Layer 7 of a small transformer language model trained on English Wikipedia (10 layers, counted from 0, width 128). Numbers have three digits each and are written without spaces.
In attention head 1, each number of a token's query is one row of weights dot the token's vector x. The head spreads its attention over the tokens so far by the softmax of query dot key.

Query weights of the head. A number n stands for (n - 500) times 0.0014.
q0: 489543545505481528514491486507521497538493473511499540504488475507530528484501484535505498508515510506513518491520488461520509491484494506515475482467516519576505507507507493491469497532541534502534495477497486522528492494501477458451495488529428449534488524508503452485461519529467513532499468495485524479491497496511541514493496485531497485486489533459481520483512515504465510499482
q1: 515506517477467489496535491508475489526516490536502514495500505520501499491471503508497494507546507473503497491529482499507536511492465467480468494523498462534492514486521516534527494549514475494486475501479440467465470490514492472510511519495498484517470517521491508480541528461507495510509458494475496494487488492517454486475547488493501494546497515516507510506496547486492499502512
q2: 507477500479492487498519496470484498501514507512493471478499495485505481544502522481495493463484501505510481497504498495476501510520473462530530477511505490426464499498457462490500518472489511492497509534486477507473547557452492496521482537493538551500494457490454481551522510479537520482473492533543496525505522506494467454473460479472490464482520489504471533489504513469538483467468
q3: 527500477491514515484497524522493550478487518501496498517502498530527509504531469521528509532473512495543567486511491507527521486529479477516501476505498518501483479510514494516478498502487480493503502535494499540512519510476514472508510467477474498508519495483529491510550492504523501526481477504476516475494528491502502487449459496470524486484504499511528540488538498521506512494464
q4: 492475508483504501491475499518504528491497478505513470483476485500516542499502488514490531478511494474531483501519475466537496500505452516527514508447502445547451531467501510491516511445533502473495526521532458526536489473471470504438514531496490478497498519520519497486501545500506518519489466492487487504500508529492528503463497502479510570498504508492486514534523507489464518500442
q5: 503487502503503511512488530495500527504484522496507497517534475516507480457520520489507506509506501483526488473513483513523486494508518504522478503463502485510513491510476483502485479484501480563473495502505511472492509506492496461519528499505478495519507508496507435512509507484519515495481482507489527468478473494510505503512523495491490496504513536487495519519513523517508480507492
q6: 492503515544481481479493508474520537541486497466505507494521506486520549484517503499459496513501506514467494500524532483484520527497448501486521493496491472539478497500510483466527515513540502537516481507488525482483475488488501481505514517462474493487534551478487517474496529482463496452534494532467523550521536498494527466546532520504517537502504465466472470499493506494494542479499
q7: 499461490496509507486526501523481485495480477496467521510472533521504540481542511501463538474531457476510528498522487487470533530549513491464523445564507468465503493475548496494567518575538492519538500513545496513473498486496494482480516518489462507495559540522494544499492500496514461499534487466494501496521482536488488495491524532481477500509528476520501487498486507456482500508515
q8: 494525546526465560521438453465476497487518485508486501485469487500523460503516466478511462514465489474542512475455481528549485498527461526524486575522523518524485524515454468512491544436488491527479526472505489471521533505483529502506475497524511525483512475504504521528525481487525503540490451535534501480510487528499513533521485476519521465500503540473514524494493478504550465515478
q9: 483508496462487529491491512474526474531506500475544498481510502473485472482454516494488484513504529524501487493505513515508499499490521558491492522474496526526487493529545481491492446435519470492509464495471516485524535509509512491504485499544534504529478527481485456494525507517476509520464498487472478501512489525517472484500520461515523505483500502522451494528513515490547505453458
q10: 470488497548476469537500496488530547489504464507491487490487512502526497540534529509485485515476496480477521543494524453469463533499495488495518503494516477495500505447494515494485535492492526532491511521492474512492480467502510496539496509471483497486486514529506502457464459511481448489552497507509474529483487566491515542544487514487507527504489502469552524493470472511461505526501
q11: 520462483472441440496535509476471537515485484462526470504534525505502545509472525501434507483546547504453510562583486472469514524482514500512523455510478440515476494506583532492537460507534466509521504529540459526480453493530549486547544466495510484523515534560517526499461504530475503511523533514470519543494530524495497481454519518477473514518521444519475485527509482481458506494514
q12: 492496528501517559510455528526523481473516510514458511489521493491474502497502488515538500512494479521535507478466503512525508492509488504512478518465520551480511529518441483504519518531465518488509509481508517470517543517518459504468492530481493493480575457479498503528513539465499503509507485480547523483517475484480514513475504502501517478446493554510509490483499521530520484481499
q13: 516506503460467561460510497529521485503508497497483469499515513481526534518434504500495510451500540482519519496515537565479470519478478495478504505529485545557479485488469454503509518535469569476465517503454512451476477575516509510480510445502553517501494464460460504518522512490481492487466499489463529480514520472529461482470496492556464526488548503538402451529525506515532522460484
q14: 482540532504514561452454531492505501515473539532470504476494520475551494502508487506495500509494520503569479515447529524512554505482506493482461529493512542536532498495467451526465523501492527456502503455465514439483511531498441517474459487460484495464478495455469452468548522458440498480535477479514490467504486477484506491508468517521514513496505537440514495495541474555528527470495
q15: 479473545550529489601526488471478520510515505454514530468501499525562531470514522506497519526500506518494511508490491484521479572486489551478502516476527471535487541471510481506524490501550532539511497527554459499527492445501479489483483464464466428503517527513492488536486540492481495531499524595543510530546497531505519470513509553470514483548485545506494499502494451500411464504507
q16: 480525528458509514468417516509500472519508506543438543469488530452556493457509481538550511500523563567580458507518527499531563510464513522516472512483552562538588522466550478539436571565471505464481484520454545505445557534492515511501453532434462524453533562414468471526480507466463467533506478447528548436564570454527526473460531435524490527550573531489505495486557491574533485465506
q17: 431456543456508555489450571515446473500450519556511534546480514545579487428538473544535495511518558539592443532482482507522517507511478496521460549493559522555536570427531445588472507510481478501560489534480481536485531527473523489544452529428505512464526497441413463551485516430447544534572481451543565401545571456531549508467526450530551499527536615435496523450473493523539505502465
q18: 534496490485477476529520491372497504509533480523525428497491409536463484561463480511455464527479438466455485503485405505487448499538481457503540483485492549449518471438492509482497478462538467531472483477537570557515450469505495527497498401582466549556445488564601489464541488594471492438475478476520481572436435534463503534469471556482558510457432404530544555509484445491449530492454
q19: 591574544466445508469495493438489617580514519572427616457577477503485482520549538412579514477467549554426406529519435462480558559442470573532548497491504505555634500523565521537479542508371431497428475506501598537462553558540503413562525543420486475547502554465457554486512500542481426509495502503559522497491517490508513485482454550552514560558472477493531509525421402459470470410516
q20: 483512470523573491473525542436502515502470520469538447498567447559413531537459476474461426555480423427384453482418415525535523538557521418516578510498462439386555475540485490503585480409511431551458453489554479634603455394569510451468487475630472491540493401603602552482515430497581538474470414479500512579547472498393594661449429556474458520422449408478598457558425514406433531454492
q21: 627458503573589531547507450425495566495532566542497438420479465575478492507441512471518538525488424458491467492411355562540493500534491472387581419525485483498530387524491541417611470412506496532471483493439530482573415454540437518509517419548517472514482468632578477494602426576443442463386498609512440557540426526471403493459455594567509489368446365605470526569507496471477511542453
q22: 593421523620356531533552449545643555438533639558525355543527414398468585510433505464399498517510448476519596472506515586368483495559489435554500517481361541515330381564293568394607383520514551477441626353571484346493383470377502628386609419544664470552406352549515573455544636551547567463431509520444351600316369550457360394603471551513593404295335530482345582432555643418444589534509
q23: 291478521322482591454383512654451422519429526468436575597529604534492377385592474554457523433533633628590423550565537397542509523442560432530520643530512565516578647331587472539581598583511429512581445495450452514425574505490646525460481524452444496421662612341440385558364424429417477567510561625535502334549597408549634447513652327540517571589598569428482502500612413610465408484541
q24: 471426505642740565715581581453458590460443448429620480448374524537691454512483464590566477405422568454488536491513509608596498568485460574360488414667591354541437474476500506592518460473557669577701469700526443461502426537456465388537379462304491404520433533644549429555476477477412447606423433628608574488551512535496320510500458560478557405482593472596563488601459485462538395507601
q25: 409510471441496475665645484564379196398603352360657316463420488247579441535493454765517561497380579368554700479532771433564563400664568741544369518573598400478317707374497497569289430650603504468497591770747595402391618633326525520561413521520398363351433565474525472625510675497374541614622534426462435545399567487573340417532507398375595389508599549425547436404417605503411485642509
q26: 614489608442364272514670432604433479430382591626349472355538459497446516654651507369558517464375614415504387540474628471437667449471387497700297634597406295562313466649459469315489640504400417346426592422554372704582556261284556212594476528541537522559577480418586454504341461471632447370833556434396595487344456424357466630715664574337737387626486707575556493382365296270554459429567
q27: 445652427407447458563548504458533465319580479647462584752523513418441452470606735564682455473305585629376587551663232606468392485500613268540518622385577524428389493427581488369627700484559295490215216440340533641468536372324476529306469464500497586375744437570524500382443456467653371594329557464399584593246541436385362630609425506562427751465264437736258464541354470448440405738654
q28: 655242486459553191581364591466676560564411541675476671739474603656665496423437462610478515638614454211637474528511503260640426552405475514682421292611616555388447458545318410511473637426476558452697577517372416508352263420564530300535407777417432370255474479587585247508602550517582470439511747575513347657615466587614614559531493515417529416594397496377355668328461612321318445434434
q29: 594565519389460573326421545418573519620496393397669598422356344557516287453432406397555788449504455507566524497597540568542439643704426464441473369144209191436336459533357428263438463555289566489474616382500551444396612183822413317653241413485529616473544533594645647287485525628485580573690565385419224573480596392685557433444504357806644636418480560549434358330455456500568605669634
q30: 483332537559629500386366630423734421659570504489664279496622252534500453693327489451528484496371631551836368517440446212737518283329720449461366513626443441559443519718616460481679430542534533471507608659319512350424608554253496318389555383537507575554452518608410591612541347415723082611442578504664403500393467349490443602668565549700485627328523449638516588493289421675403583241573
q31: 541666551593334417783609357580734556496464489447612596672528323418488416560563456552741748628343444419565429414397560563545704434469470450684677219450381404362362566631393497688335536356694395698569192531485316614436280722492627508610627639409644621567685325537415351615485426430597486243447551525335401428426550557349468302383582567496252355500392457338548391500541237496663603562484
q32: 513526462504478519496510493473513516519490493470482501485503499533540492475481544490489520478522501521522514506472514496489506521513517476494461482516501470507520487503522460532500475487504477513486482490507487473539524507553499536503509483499489489491469564495493497475482499507487457491524475446481518472524458545503483474503554538517514474512513524493501482513495516517541534489541
q33: 488511515495528536482470487483482476488528510491513539547493489529492517533492485493479508495490487522497495483533469499480530470498502509501505512526499508464527513491493502513481526506501474482512534521504509477509544513476519517546457471485525512489521489484493507523512534501526498495452499504533492521508511506489487501506503461475496481491543497523503504445451531503547477507459
q34: 490510522480537505475469515506512505486516509519533514493483492486509472481488482493476542541484502512503514476473520504491469502514502533486498509490487508507518462501525526472499521518505484513483509504525509470514486481489535465483501497515497505493503515475513526508542521481508492495487536543512481498477499513500531517504492497447547514496505522496543493484496486486529519528478
q35: 494498504480522503492507539567504465504472504496480475524505526514471520471520497540464495515524494473530485458523479519544496443504498521456494442460521503513482505504551518499498478522558540522511489495492530541498502490501479437487548465463445478524523532490527543488445490485516519463502537516496506507498503473513523501490535561501506536522500502469490527492507524501467507525511
q36: 527520497503520513493495488568496526511514479504517503512534466507499491488474502480488462527488520466523502464486474511492455493515493526534488559478507537548511519534485492557511500493483510521536546511497460495497488497504559477456508497491513513506546473532503448523479499485440520474518505508489525522484506510523525498484481499512518509509532531541484499522475541508530488518499
q37: 497515510501485482455499514501524501503437487502513484521550513492498539473485513525483505492525549493477528510535495489468509478461491469475487438478486501516516484524538519535509488550508492492510503494478513473507480514508499501506496508471455489511574547490493511472472532515525496498499548536492493531483513497496499494493527503497512509501527439535470490467503517481491522487522
q38: 482520506524508547523481494503514499440478511505446503461481488480526437517492497512537490491470486496553481487480485481555527515508493501496436563484511453502493509516462460511496507502484532504499498492451499503519507545525474485412443532528499501489501482503506499526542478481492516492519453495476501459497441490472518491503456502500528477463476538466488481517484529524541457524444
q39: 511504497543506534526446460497499527481484485485481497490513487506488472511554480508497510495479483482522502496509507474526474501541498499523513512509515489499527524550464481529517535498539465535468499503487476475477496522472467471473459533491457492501548480520480529531482505500542497504491457498523505508524466503505539494523454511472509515497490513469551520519497496515500447491477
q40: 521516513468513493493509519495541441495496509492481493499526487533505483485459484466529480507532502502516496464532482526541509480442488518555504501449498549477482519479492502513483467513511503482525505487481541478537542540511517478468495503537498489531496507487498463510522518491504515516454485484488503445486524481496519499499491472507474500471501536542486488547517523500532505501493
q41: 523493481478478449493549517503505499483507482475527505533508524490501512508494512506481504457514523486468484500515481495478538493478477498483503480526490499486475487467558499484538479533512479505483510527495492509501456498500508535508520513460503481507527521497510518479479501538434499494521523515491506515523506505488484478487503517497496542509510477504458485518505510478455534511507
q42: 483505516502518576498455480508512496500534497546460524512454498495543529505477488516569501508504507494549532486456486517544495493503503493498462519479507523529506491522434470484492538496508555474481478501475468486512503525481496513483483501497527493482507461494491512517508481454486498559509432460493509463516480494503480549472485511505545489471485550492499499496527530529497476492486
q43: 499485479516470476511516491505463539474475486543468513465470499499535500522546485530496510493454495495508505492486518476501516501487462464465482458490521484512491473521489492503541522511504507518510528485509453535478495477501459523481472517428484525494544490560509555502477487515515507501556506521499497494507475525475537502481482527487486488523455517488517511494489522488471501505524
q44: 485514481453511516458498501509530427477549510486510468500502490501496486490449494482515527487524519506498509489539506534468510466489553526493477478469474540480513471512493514490450505520472489452518488467488529470494486526496513500524527504519526534530457525492520480498528526490501499507453485456501490501507511500495469471474520467508479498453529477515484501500527495517568507456484
q45: 475452485461564505484542507495491496489518470496505469555504533502477519485483477503495530491518536492492530498512482506529490484446502504499486503480462462490477506524530490481514472509544483474509455529494486502531474481489476445537542456458504476500515515482498543531504517458473506490529518525521536494496472473510484516503496502503506507465530502481511442500520544475485561490500
q46: 472464457485551533501487495486481476510530523479458532458502541457476461516489512527536500511567510533481497517528445480518516507487518503497528480532527557466516536478507545511496519445432482517467517528455530510560538500522501481483498519500512501493540476494502490481513507498553471541491485487505525494497531464470508462430471503482469503497540496502481480503513480535517514486522
q47: 483470519463499495520456512505491500502481514514429524447517510459497480450537474476539489491539543544534447488523523476552561535507501547512479518485556543510573545479537533552477559512469494455486517500524510466473544522471536514490432585476487472470535527460483484507499527495493489549505479451521511486559544482499514467432524443511452546521538519501496474497517453534439502491502
q48: 462484443518562552477459490535511467488485542443495470505578518492450461504486482534541498520514482519524483513463488516522486419495544464533537500504513523436530506512478521519506498449473500498489513505455538540539519493535511497499480507514511521484538501527487510470521492483549508513439466411470523502497512487476515560461501509540475458499483482503489517499487559503569516503513
q49: 505555468492538532483478445510459505517524488462467553470539487434457477516555502491539504557488451516503507489478498464518508408506472503532523530506464486431534495488478511488502529468443456514430503466524516537495519527515540502448553509539514490474515480529479600520526481513585489558476446443451456489447512503480500533452496509533541526493447540462498525499438526500484497482497
q50: 526471477581531557512523482440563522491542568524484506392486479502523532536407530472508531530523519508563507471541516539469450499450523492454465446515510551500527445524465501465483500563488578473536530458486564399485444505510453531507484487500559498457458475553490495461504505486449499467394506492543472502500535537518464471510515504523510463494484455581466499534565507555549532529481
q51: 456511426406578406400397556466462441460502463369465556455450622555454528458519508481522463444510592536521438532478438478583520480403487432485540495574624516505630539451618448506432590542498438541508486524418457607448515470570514461473367565537403541426595572438554305593393403412471494523539476545478591437718577486465649559385574414457348561540598408527593424553531467633575469529548
q52: 599523525561410483519548416417562550514525488527504514468486450466474552551395566430534510533515424459430536487559456509455487575495520567480477482460483515460472376526500532451503456520482547488440535465557558473530523532492459549516500473550558503582401459609540605451571515571452511464497503502565427582508467545445428474465404596520512482433494434534484494530482484522403596488501
q53: 438490416421593546397386544504494500494526475429494588492421553566536561402488471514510498430570599544566461533521456523480511463369458414508488463539536537502560556498581451448431613549478473526553418533420462546449464428539500450436407535456498540451597551411511394638455384416475522498460502520543563375639577504505651579524549383522391635534635502490565463530589525613694448549553
q54: 520490583462380536538525482459437604617488465656360568525539507544525423538584506393578475479461502547482498534620510485451527603473440619566502489450461534538520530486546548526444535580353485473559458549508564514480592552425506364640565575354533538589460498426421568431498521536498427488574505424636520455384533393522468458570449590537574544576442612450459500533434335403541398375552
q55: 482422427558590644725545410394392637620484563587418574547551493599560416482478438635626545576545368544517531565634470424561461588498431569438488495535488487392459486512536504550638542423398558593587398658434592500583431510493495352516580537320551485500508521622488582472538432577512394542320470578658438470399481413504337425551393688584567503500465503579437563561433414404468414402487
q56: 519489559419162492496338528644357423537541473720326514561601545458632405266693493662677601621603416606504470673647513235404583482675640672660479688290497504635472552414605590503584478558461554401411500480417634496609543602440463601535669548510575582519552514395342713335669493642454372521583540512563358395355544440659405273534415473730500592593533592444115767459676333634433409520322
q57: 699605520545537433428497698571471643624598486523442550285391516445545539511520429497638469555486594414339491562381519476413573377381535561621459420455617522494681474638531519540177558452350522467402480562489624614495550633514355397635492607452533562456391396489538681516767524438514410491597454160462684525603631511532596610485538505497368500619548479457615404609480542443748466457530
q58: 285565437524589690516366683492488640834651640343573340333307497725575751432500242591389382662637621421411708615605626452435486357500508358535469416547406432423257549444459484447561453559412545555618388333418457689331245340190468578450659497627559507394380337372540661613458590489523471535469570411409519478456507486388520370679740568779182455475406580447545577393742660412683298620493
q59: 440671537529350613657504405733605527543680683417543479412570591497464361588356348572375517755524459512402584426306611340476354615684746391550656515443615381454583439493411531582496548584813380427510561426520461523763622740379363588706544469578500497404529416537576704402476338632321398420549539504393649424601590461709618511614662438226426608466400536568337316600541319410504393398494
q60: 419531473607376525269643325588281265362450536528480412465421625490553458581446702281621584633554401364706392396413367511528312282525448421472386420564527572515329419349493489524493470432644507401623460535420377442394594335448588479578734569651371239457655540402268450617599545641394552410636516328606439464550543753553448614557545468615311292557603565486589631434691324720531509551415
q61: 483622404516476604321527493399241507450220678613583731458695356296484685439466640725343649850526556466431484567484646333363447641392738511620413691735359659314398455603366411388443487471475361591295459408698963538654615577508521431451694521629496564524587445585625450839515443412462504481458577546523327399591500561562419590484715445508523512488624472467395534522545555516277548388696
q62: 551603482425468624746375762484329597425380507666449546519326575489399475664407433444582611479507384350239179453776696357470461273500592525395492575520596211530515678390481494619561358558542508529375386461283527449582363450421718411590632486618453594544766533478568559521324532598459668599393638471570511496614656454510589391602296468726542162587368563600646110649485583457281596291454
q63: 275352490634325466396537374580449621425289462633410573463583393672489528351461395550511491670535294374325277338496568591543530478592485575500417544467625448396246574472666447514315653500385461528639444490301331484412721702615449687527507627426610510484519455595497474431311530360468432612566308671570493603155338354405642771322565390642445546379659436662623486323621691447708513391475

Each question shows a short text with each token's key, already scaled and adjusted for position as the last token sees it. A number n stands for (n - 500) times 0.0024.

Then comes the last token's vector x. A number n stands for (n - 500) times 0.019.

0 " identity": 506489491487497476516536486495516548448530458481429479494534547675470367597344617547391484622525499482495508480493460453457546475525459523443400401443467368564533698291440443482438348723496359
1 " of": 503500496502495487513521485496520532459523429429342396576495492791584245578308583532290579637506508494504496480506483469476531484513494504484395382441512350636642799221418294468621279829535368
2 " its": 498510494498511487516527497491524522462518452445362424572511505795541260598309577500277570629503501495497498489493492478471523495517479503474393374430500325598629803228449303474591269810531390
3 " director": 509517516464499483495520512477528481510481500509482501501577547654340369613425529424349579424638521494488479501486505508476503502530481532507440420469467363511483660363460321540335339650486400
4 ".": 494502493493508490514519494497516527471518434439350378569503494813571225595301564510300583633496494501494502492503497485484517494511495521478391373431500338642643821207428282468632265834546382
5 "\n\n": 501501495492503499505500498492506508494509453448370394579507482821561238597297558509299580635490496499490500499501506509495498502508493525477398366435496331648655830188444282474640279826545386
6 "No": 499471507502502508498525513448545477535499464537521589489559595489363342444340528469300372666537510472512521531495510517477480541506483453476549457523442475487477512488551264577525539569415422
x: 589574534632478570602567402473449530545538575515464455563466443567533353543592444351458588409539530483460489471516484579463391434473537490463529514452494399646348418578468459371658517478534503549560495509556458425488487423482499438419527468535665515713443445449414443422570545554471497546384537593499457572443534530572501522633495581653599540486411531537520517442558472463496521588489
Which token does the last token look at most, and with what share of its attention? 4 ".", with about 30%

0 " was": 505503501505484496506517484497512535454521416431334399580484502801592236572310557536301579634506503498503486479510481464487531481508499510482395383439505342655640814211438276452622285832546391
1 " int": 488501526511484495518498518465509483472483472500460541563503540599476388510434630564469526551556509515504481523488516525487495517515474492476446393461541375606614703355539273457449365632518385
2 "rig": 514491526494460504492490500478498471494455517512506579532512537484471467609415668538602438369208506489502484497505518537499492494519476521479479464494456493574507503497517404318384460646579245
3 "ue": 500490499533482535503501533480481488482468495504474546571468591566499539881463771502736444489494495502520497493508505498488471521513461511489443434466457505602436491389466564326649573316332376
4 "d": 500506493527519514515550535457500487459495473479444576600443539602533571494475677660426512610715504480527508484493517516483498521519452504474428391481469417601540648416505453521571446590569276
5 " by": 506498498506521490520537502480523526464517421443353404584495489787592247571308572534312569641500493501497507493496496492478525494522489504468392366437517349649655805206426299471639277829560373
6 " fo": 481500481486512509495496497458488488517479517506472578546538491612375430518425654451307490551582504498511534516503504531512479507523472502484464416467487369557529653356511290505495326612554434
x: 461465520531411528486697452549471539453635527469477504467498480475364583502510585500502528527472503553414535529403547663481345566466524462460528440486383520579491496543396439452540589492553541446512418365446432504542527429461434595457639458531556480724524507542606393444532566478551527485432507563424620459452421485445522488585438466373458458377432470510433509562474580416542436563581
To which token does the last token give the most attention? 0 " was"

0 " ra": 467481502516502510505530485478496529482506484533474510500464568483561533696421513657454576583420495523511499486507499513498538497539435515462422416498496442649515628293410489510713321363568398
1 "ys": 501483485498499468536555479483514558455533440487413481513474585581585405652362557634389555596404481487502499470495477470459568480530448516448405399443445425638532679285417433496721335467564374
2 ".": 495505495499503491516518490497519529464520429438350382574495507799578231602318553518296574650499513499502502482506494477482521492509494513478394376440502352650635807224435280477622269819535371
3 " The": 499507493478498499506497520503532482496487495484421454591510498714496299612362504472304464648522489497498505496504506487479488536495474457485432393472534354579611721289510346543558271723465391
4 " mem": 486496517484502501482480516469495453562437520520527525547574516572279350645415618516315574435621501504507476499503528537514464526519499477509473434530521418527479560371482316640361479633461423
5 "bra": 481485528510515529477514525467514488528453511543541553457611564465279216467332627839776322327391503517502463493510521498504514525504466508444530460514443489469426440534636418617576482547323574
6 "nes": 533468516494512511488494527508487465545448542553561566502540550455391361501383544930598445452595480510523454465477526507511490536476491521481533472536481505476451453552559431672744418550469494
x: 449496452579441511370577383502514508480399496579539518440484418527465538436582554534526491454390569525501467596512538695600617448455527474436489558604443457502558552533559479577535420532506479458503515556510687487589477464531453501481511444520543590678584456624492469545643479343518341392472501669498472467489505478515416531388508600398508606439424590549471544513450388469462505588598
To which token does the last token give the most attention? 2 "."

0 " his": 507486495495488483510531478488515526446517449447379439540506518766515272600358512484323572570550494481498491476513488458478535484534489498482408383432499317607610807221474311483594235740529417
1 " first": 522510471482496470510509517451509456488491482484439515568516510663413387599451500472369557398628479455486488506503543498474489530547469494527437406451460352567526678345497347511467263562495402
2 ",": 498503491497491491509512486501509528464517433431353390570501498796576233597306568526299588611495509496503504484515485475487524483509500521479400380435501350645635808211422288472627262843535367
3 " and": 494490488510502495511507500495493514484508442452368400581499500764570277604297562490308557629484500495508505493507492506504501490511495531475415388446507357653620762219436320455593266794520401
4 " most": 490510514505508467495521503476488471525500468482459505553508523577457349581296526388356487646480522532487477490497507492505483521504508467500471429506558408573565639321547327516474340623486428
5 " un": 494497489517487519486512531468523441508516491486479561558516522552480462573365595435402581515399502491516516491472523514507480530502491487485457419477533430556568613351499346467389426653411248
6 "for": 503503479521496496481526516450484437529491482524565598517531531463414488386314576527361438450396489494510530508494499534509479538489486489502485449529439478559503501513541258377469460417633275
x: 564574427539372465446597535495601539536500555543486541481471496471417382502533565512436522427512544665459464592406464578505435502451556485488483553480362499542560548484421437368601359540499539413411469383409453406629498513569410497411541410446546526694529534442535537415473441590447524514462498469389471461543590535581491459589522475370579535605467512560389367633506450455493513488459
Which two tokens does the last token look at most, in order? 2 ",", 3 " and"

0 "s": 516498487495485477514522480498522541453519428450364415541513532766543257583307529548304593665484494489497504481514480460467545476516488521465392377446489349615592782243428305475584290791543413
1 " are": 499506493506500478521536496476534530449511414444343450574488522752575279568310540548304582668495496495494485475499487463465539487528476489472392373435493349623608790229446316461563275784529418
2 " yellow": 517525507492512443542511534452549475458473477474422631609512540596450484447445629533385617575538510490470479529463532515449490511543438470470405372445444361568558705371516263479395342535452452
3 " to": 496482515549535486531561537437562510453487428488387496553457621629607408717402479380442654523462501524503497501463511503463518502551450460477401400439458412636548717291454446553521317643586282
4 " clear": 486523514514522477530547528438534481487485475477432530556506540621437496297464546515395676558449515509498487529449516538482482496542454504484427422452414305535541749432491329588473343594556459
5 ".": 503499498500514495515526503485526526468515430446347379573500503807572247571313557501299595627488491500494505499496507494481513502521483511469382365432498335646638821210429294463642271826543369
6 " The": 503493503500508501507509528494535492488490468486398448609497501708528310592344531460295500650504507506498490503494520495481491539510466442475417380469533367615623729282508328510603288726473393
x: 523550550518516530531502496511447523495475493523486497457555508548536441524493509464524615497473523526482498535438490503484471526508518440508481465498161488537475507387557486520536588532461492517573498450591488529511455487535450459457474515547514434918542491470471495553523489495464464458473533511507484506506473501489449566609462569491427475517506419437555506497485541486537420481539
To which token does the last token give the most attention? 5 "."

0 " able": 480471473477517471545537488425556528509474478546471542539483538413539533503331475525308573597593485493503499463498530517456552511558427449503436433508477516580478572478404421653611280530562410
1 " to": 502504493511511472520531494469526521471498437462363428571499515741576290568294536538298586649503501495501496479504490471463536491532474500493396386438471365631606786258403307507624266782590385
2 " ad": 526530500500508495524513500425521475529450517502469574550540520528412478429398601503384651529479511491489491525490521556490494500539453492502486442474453417513496613483452296528465332629596454
3 "op": 530512502497489459506518507470514490492438549479417553532570589544432462632462785619575624403236510496510506498499489477437524482535472487495469479447412421469459555467458450379339418478613364
4 "t": 491524500493502484526525527454536484492451523493431592580488540595527503517484574517461425522450521511510494507480511503441510504540435472510466423472466400492512669486435353434592321721445385
5 " a": 498495504505511493512544519466546512457501447470369426571514537731546330582367566446349593617488494512500509497479507489459519500524461480482398389434480356594589747295429341431564265787507348
6 " ph": 498524482485522519502513522460518452509450507515491558518529547590377463581471545372390661403563516496491523477496510521504467485525468491490441410459457385531487647375455331553349407597418336
x: 538481477607450448502615465485483549475417503564526541528597528445390660580471614579505487534543389591475539444547476657450354535434487481496466504509316568478609421388481414441494518465417527370411559370504462505643471543504469431537453496504567455672455570571591430481473548500530514456484487575449471486467370482521637554541504528578483478453455475432528429474583637413471385543521
To which token does the last token give the most attention? 1 " to"

0 " de": 490497500515501476501537472492519522482521498485437491508549512625478444536376540578282558516380502510506481501502477481480538478522452516452426401483502359535571606312427441332577474575753388
1 " Mar": 497487501521496491507512471499508521500484523513485517479542533580449493540417564561267558456374483515523515510509478500478520463523446520442443431491464362492546565349433501311553564476783387
2 "aca": 508478485503492492519528460493526537505490503478461446475533531597488480587426560489342468594092483492517512497505482488457543452522455536464452458475438397488455556340371593422644575595565470
3 "ib": 497498497509512491528551480504517533470500489489458446488481567658580435644486568667446436638454496505510504473499479478468549471508462540445418420474472372575535692295373476500662593719660548
4 "o": 495501495500517493530544490486523540472512470474429419506514545691574359636386508523341502617432491502494499486488488490463546468521474539455428412468484381561540667270402504446593407838570443
5 " (": 503494502505522493515534499492520529468516431450361388576511495811565257580315537538288570656486487504498500497495496494487526492513490513463395367454533336634646804192430319455616309841552394
6 "English": 504495491514493520477528538475522483503514488524490537547600483618335436376391505581370386717493512504507503517470519517471491538527447508456459387511498378516525574362514387425251600612556439
x: 557607575569419456575500605535569582389480503449513510445466357516460461597488572517488537515547606498397480520496560674536480464481485498532559560520480510498502450505480477398482433510521409529490472470508400519451497453538455378470556566485471543857442545498548482551441498541537580447449587434552482467517584498539469473611456630458498469416509527570550433398548406475469555378496
To which token does the last token give the most attention? 5 " ("

0 " the": 512499495499489494505512490502512528462525438427345389571496492823559227591309561524311596626495499492501500483506487469488523486506502510478392379434512318631636823199430279471618278836540397
1 " film": 522504500480502498499526516473506490491494507506484513499583514651262317567438629503352590476617495482489513492481506497485496493529484527467435411468486354527483660381481298573367431675510438
2 " was": 505500502508497488519540495485517531447516421456354430550502526762518231591299532522340532594525502496495498468501486474475533474524478516467393376432498339627598793252469301520604283774553447
3 " produced": 504504516506509499517551517469513514424515435461395527582503513684451362469375579575413495593560512483502500475482510487473516485533448501450392344441497351635610754333540269500428312640484433
4 " in": 498502501509516492520540511475533519454523426443353443581506510784562254556327550508323554612503500504505508495489496486467523497534472494462398354430496337633642799229458291475594252780537393
5 " Venezuela": 499498502503479516491508545456542456504482506495458569568544479636403499479406625340322427448525520492507483499474521535484485503529440526477447380465468391573532608373498357433382290691577488
6 " with": 507495498498522497521536507476526521460515432448358414582499501785588268579323572526304541623501496502498508504491503508476518491527476505455389358434507339654648813208430303473601280824556434
x: 500483538499431479541507467524494494487560436429478510500584520512453498472477475506527635480525464489456520552452494466485451487515518422553517491525251538487488552455568584442553518521488475544593544444477515501524501531513408461503506477487484401926552542486466464481535477508461454436489526518598514450461512556429500532642469547412494484573513431468538493512476578505524451452534
Which two tokens does the last token look at most, in order? 0 " the", 6 " with"

0 " do": 502486476499490470526547469488529557412508427472384453502498585679521381496456440633416606454475481486495490465512468459457552461536463498442362382461474303623575807299458391473573213519543478
1 "rs": 528493483488511467513568513475565549429505417542416429475541625647465422498420411691410610391477480473469489444475490460432564487555431480437387384474475344618537793348480396506520188372514559
2 "al": 502529501499511472520559492481536546449517431489390405526532572692534325543362534615428631653426530486479486453491489466454559484530472498452400393462485386602573733337422317395619248648491502
3 " fin": 502509527509527495500539518444541501506477466558491482499484606531501534686445469476492599498751531499489479491474514533474511498548456479476446442520504449605472641393419464512495380599623244
4 " while": 500500492503511492517520503471522531464505426466367419562497547729603282626321569558395651549468501496491509490495505496476526497532476495451396374442500354659630792184455401457633273713567354
5 " the": 502500502500517496509517506489524521473511450456368408583497513761571263625326552486304585661482498502499498495497505495484514506515486485465402376439526346628641786213455310493613285774534401
6 " an": 485505506497510524489506538470537471494491492506463489566540515630394403597432624455322610537645505500506499514471526531498486523518468453484434406474555370536556688315483336526441471683543441
x: 519547488442528447507518471428451510492479505584478531525519509448336457497559644435504562424485452507490463407493495578472406574513448489326494507449270504455535489524491478528455559450503563462542514347558526530571451485551424511508456459485483472825468532559451482409544559573456519415446535493565418454420456528566467560584486520458440502500424470378411457404535488461427493531425
Which two tokens does the last token look at most, in order? 4 " while", 5 " the"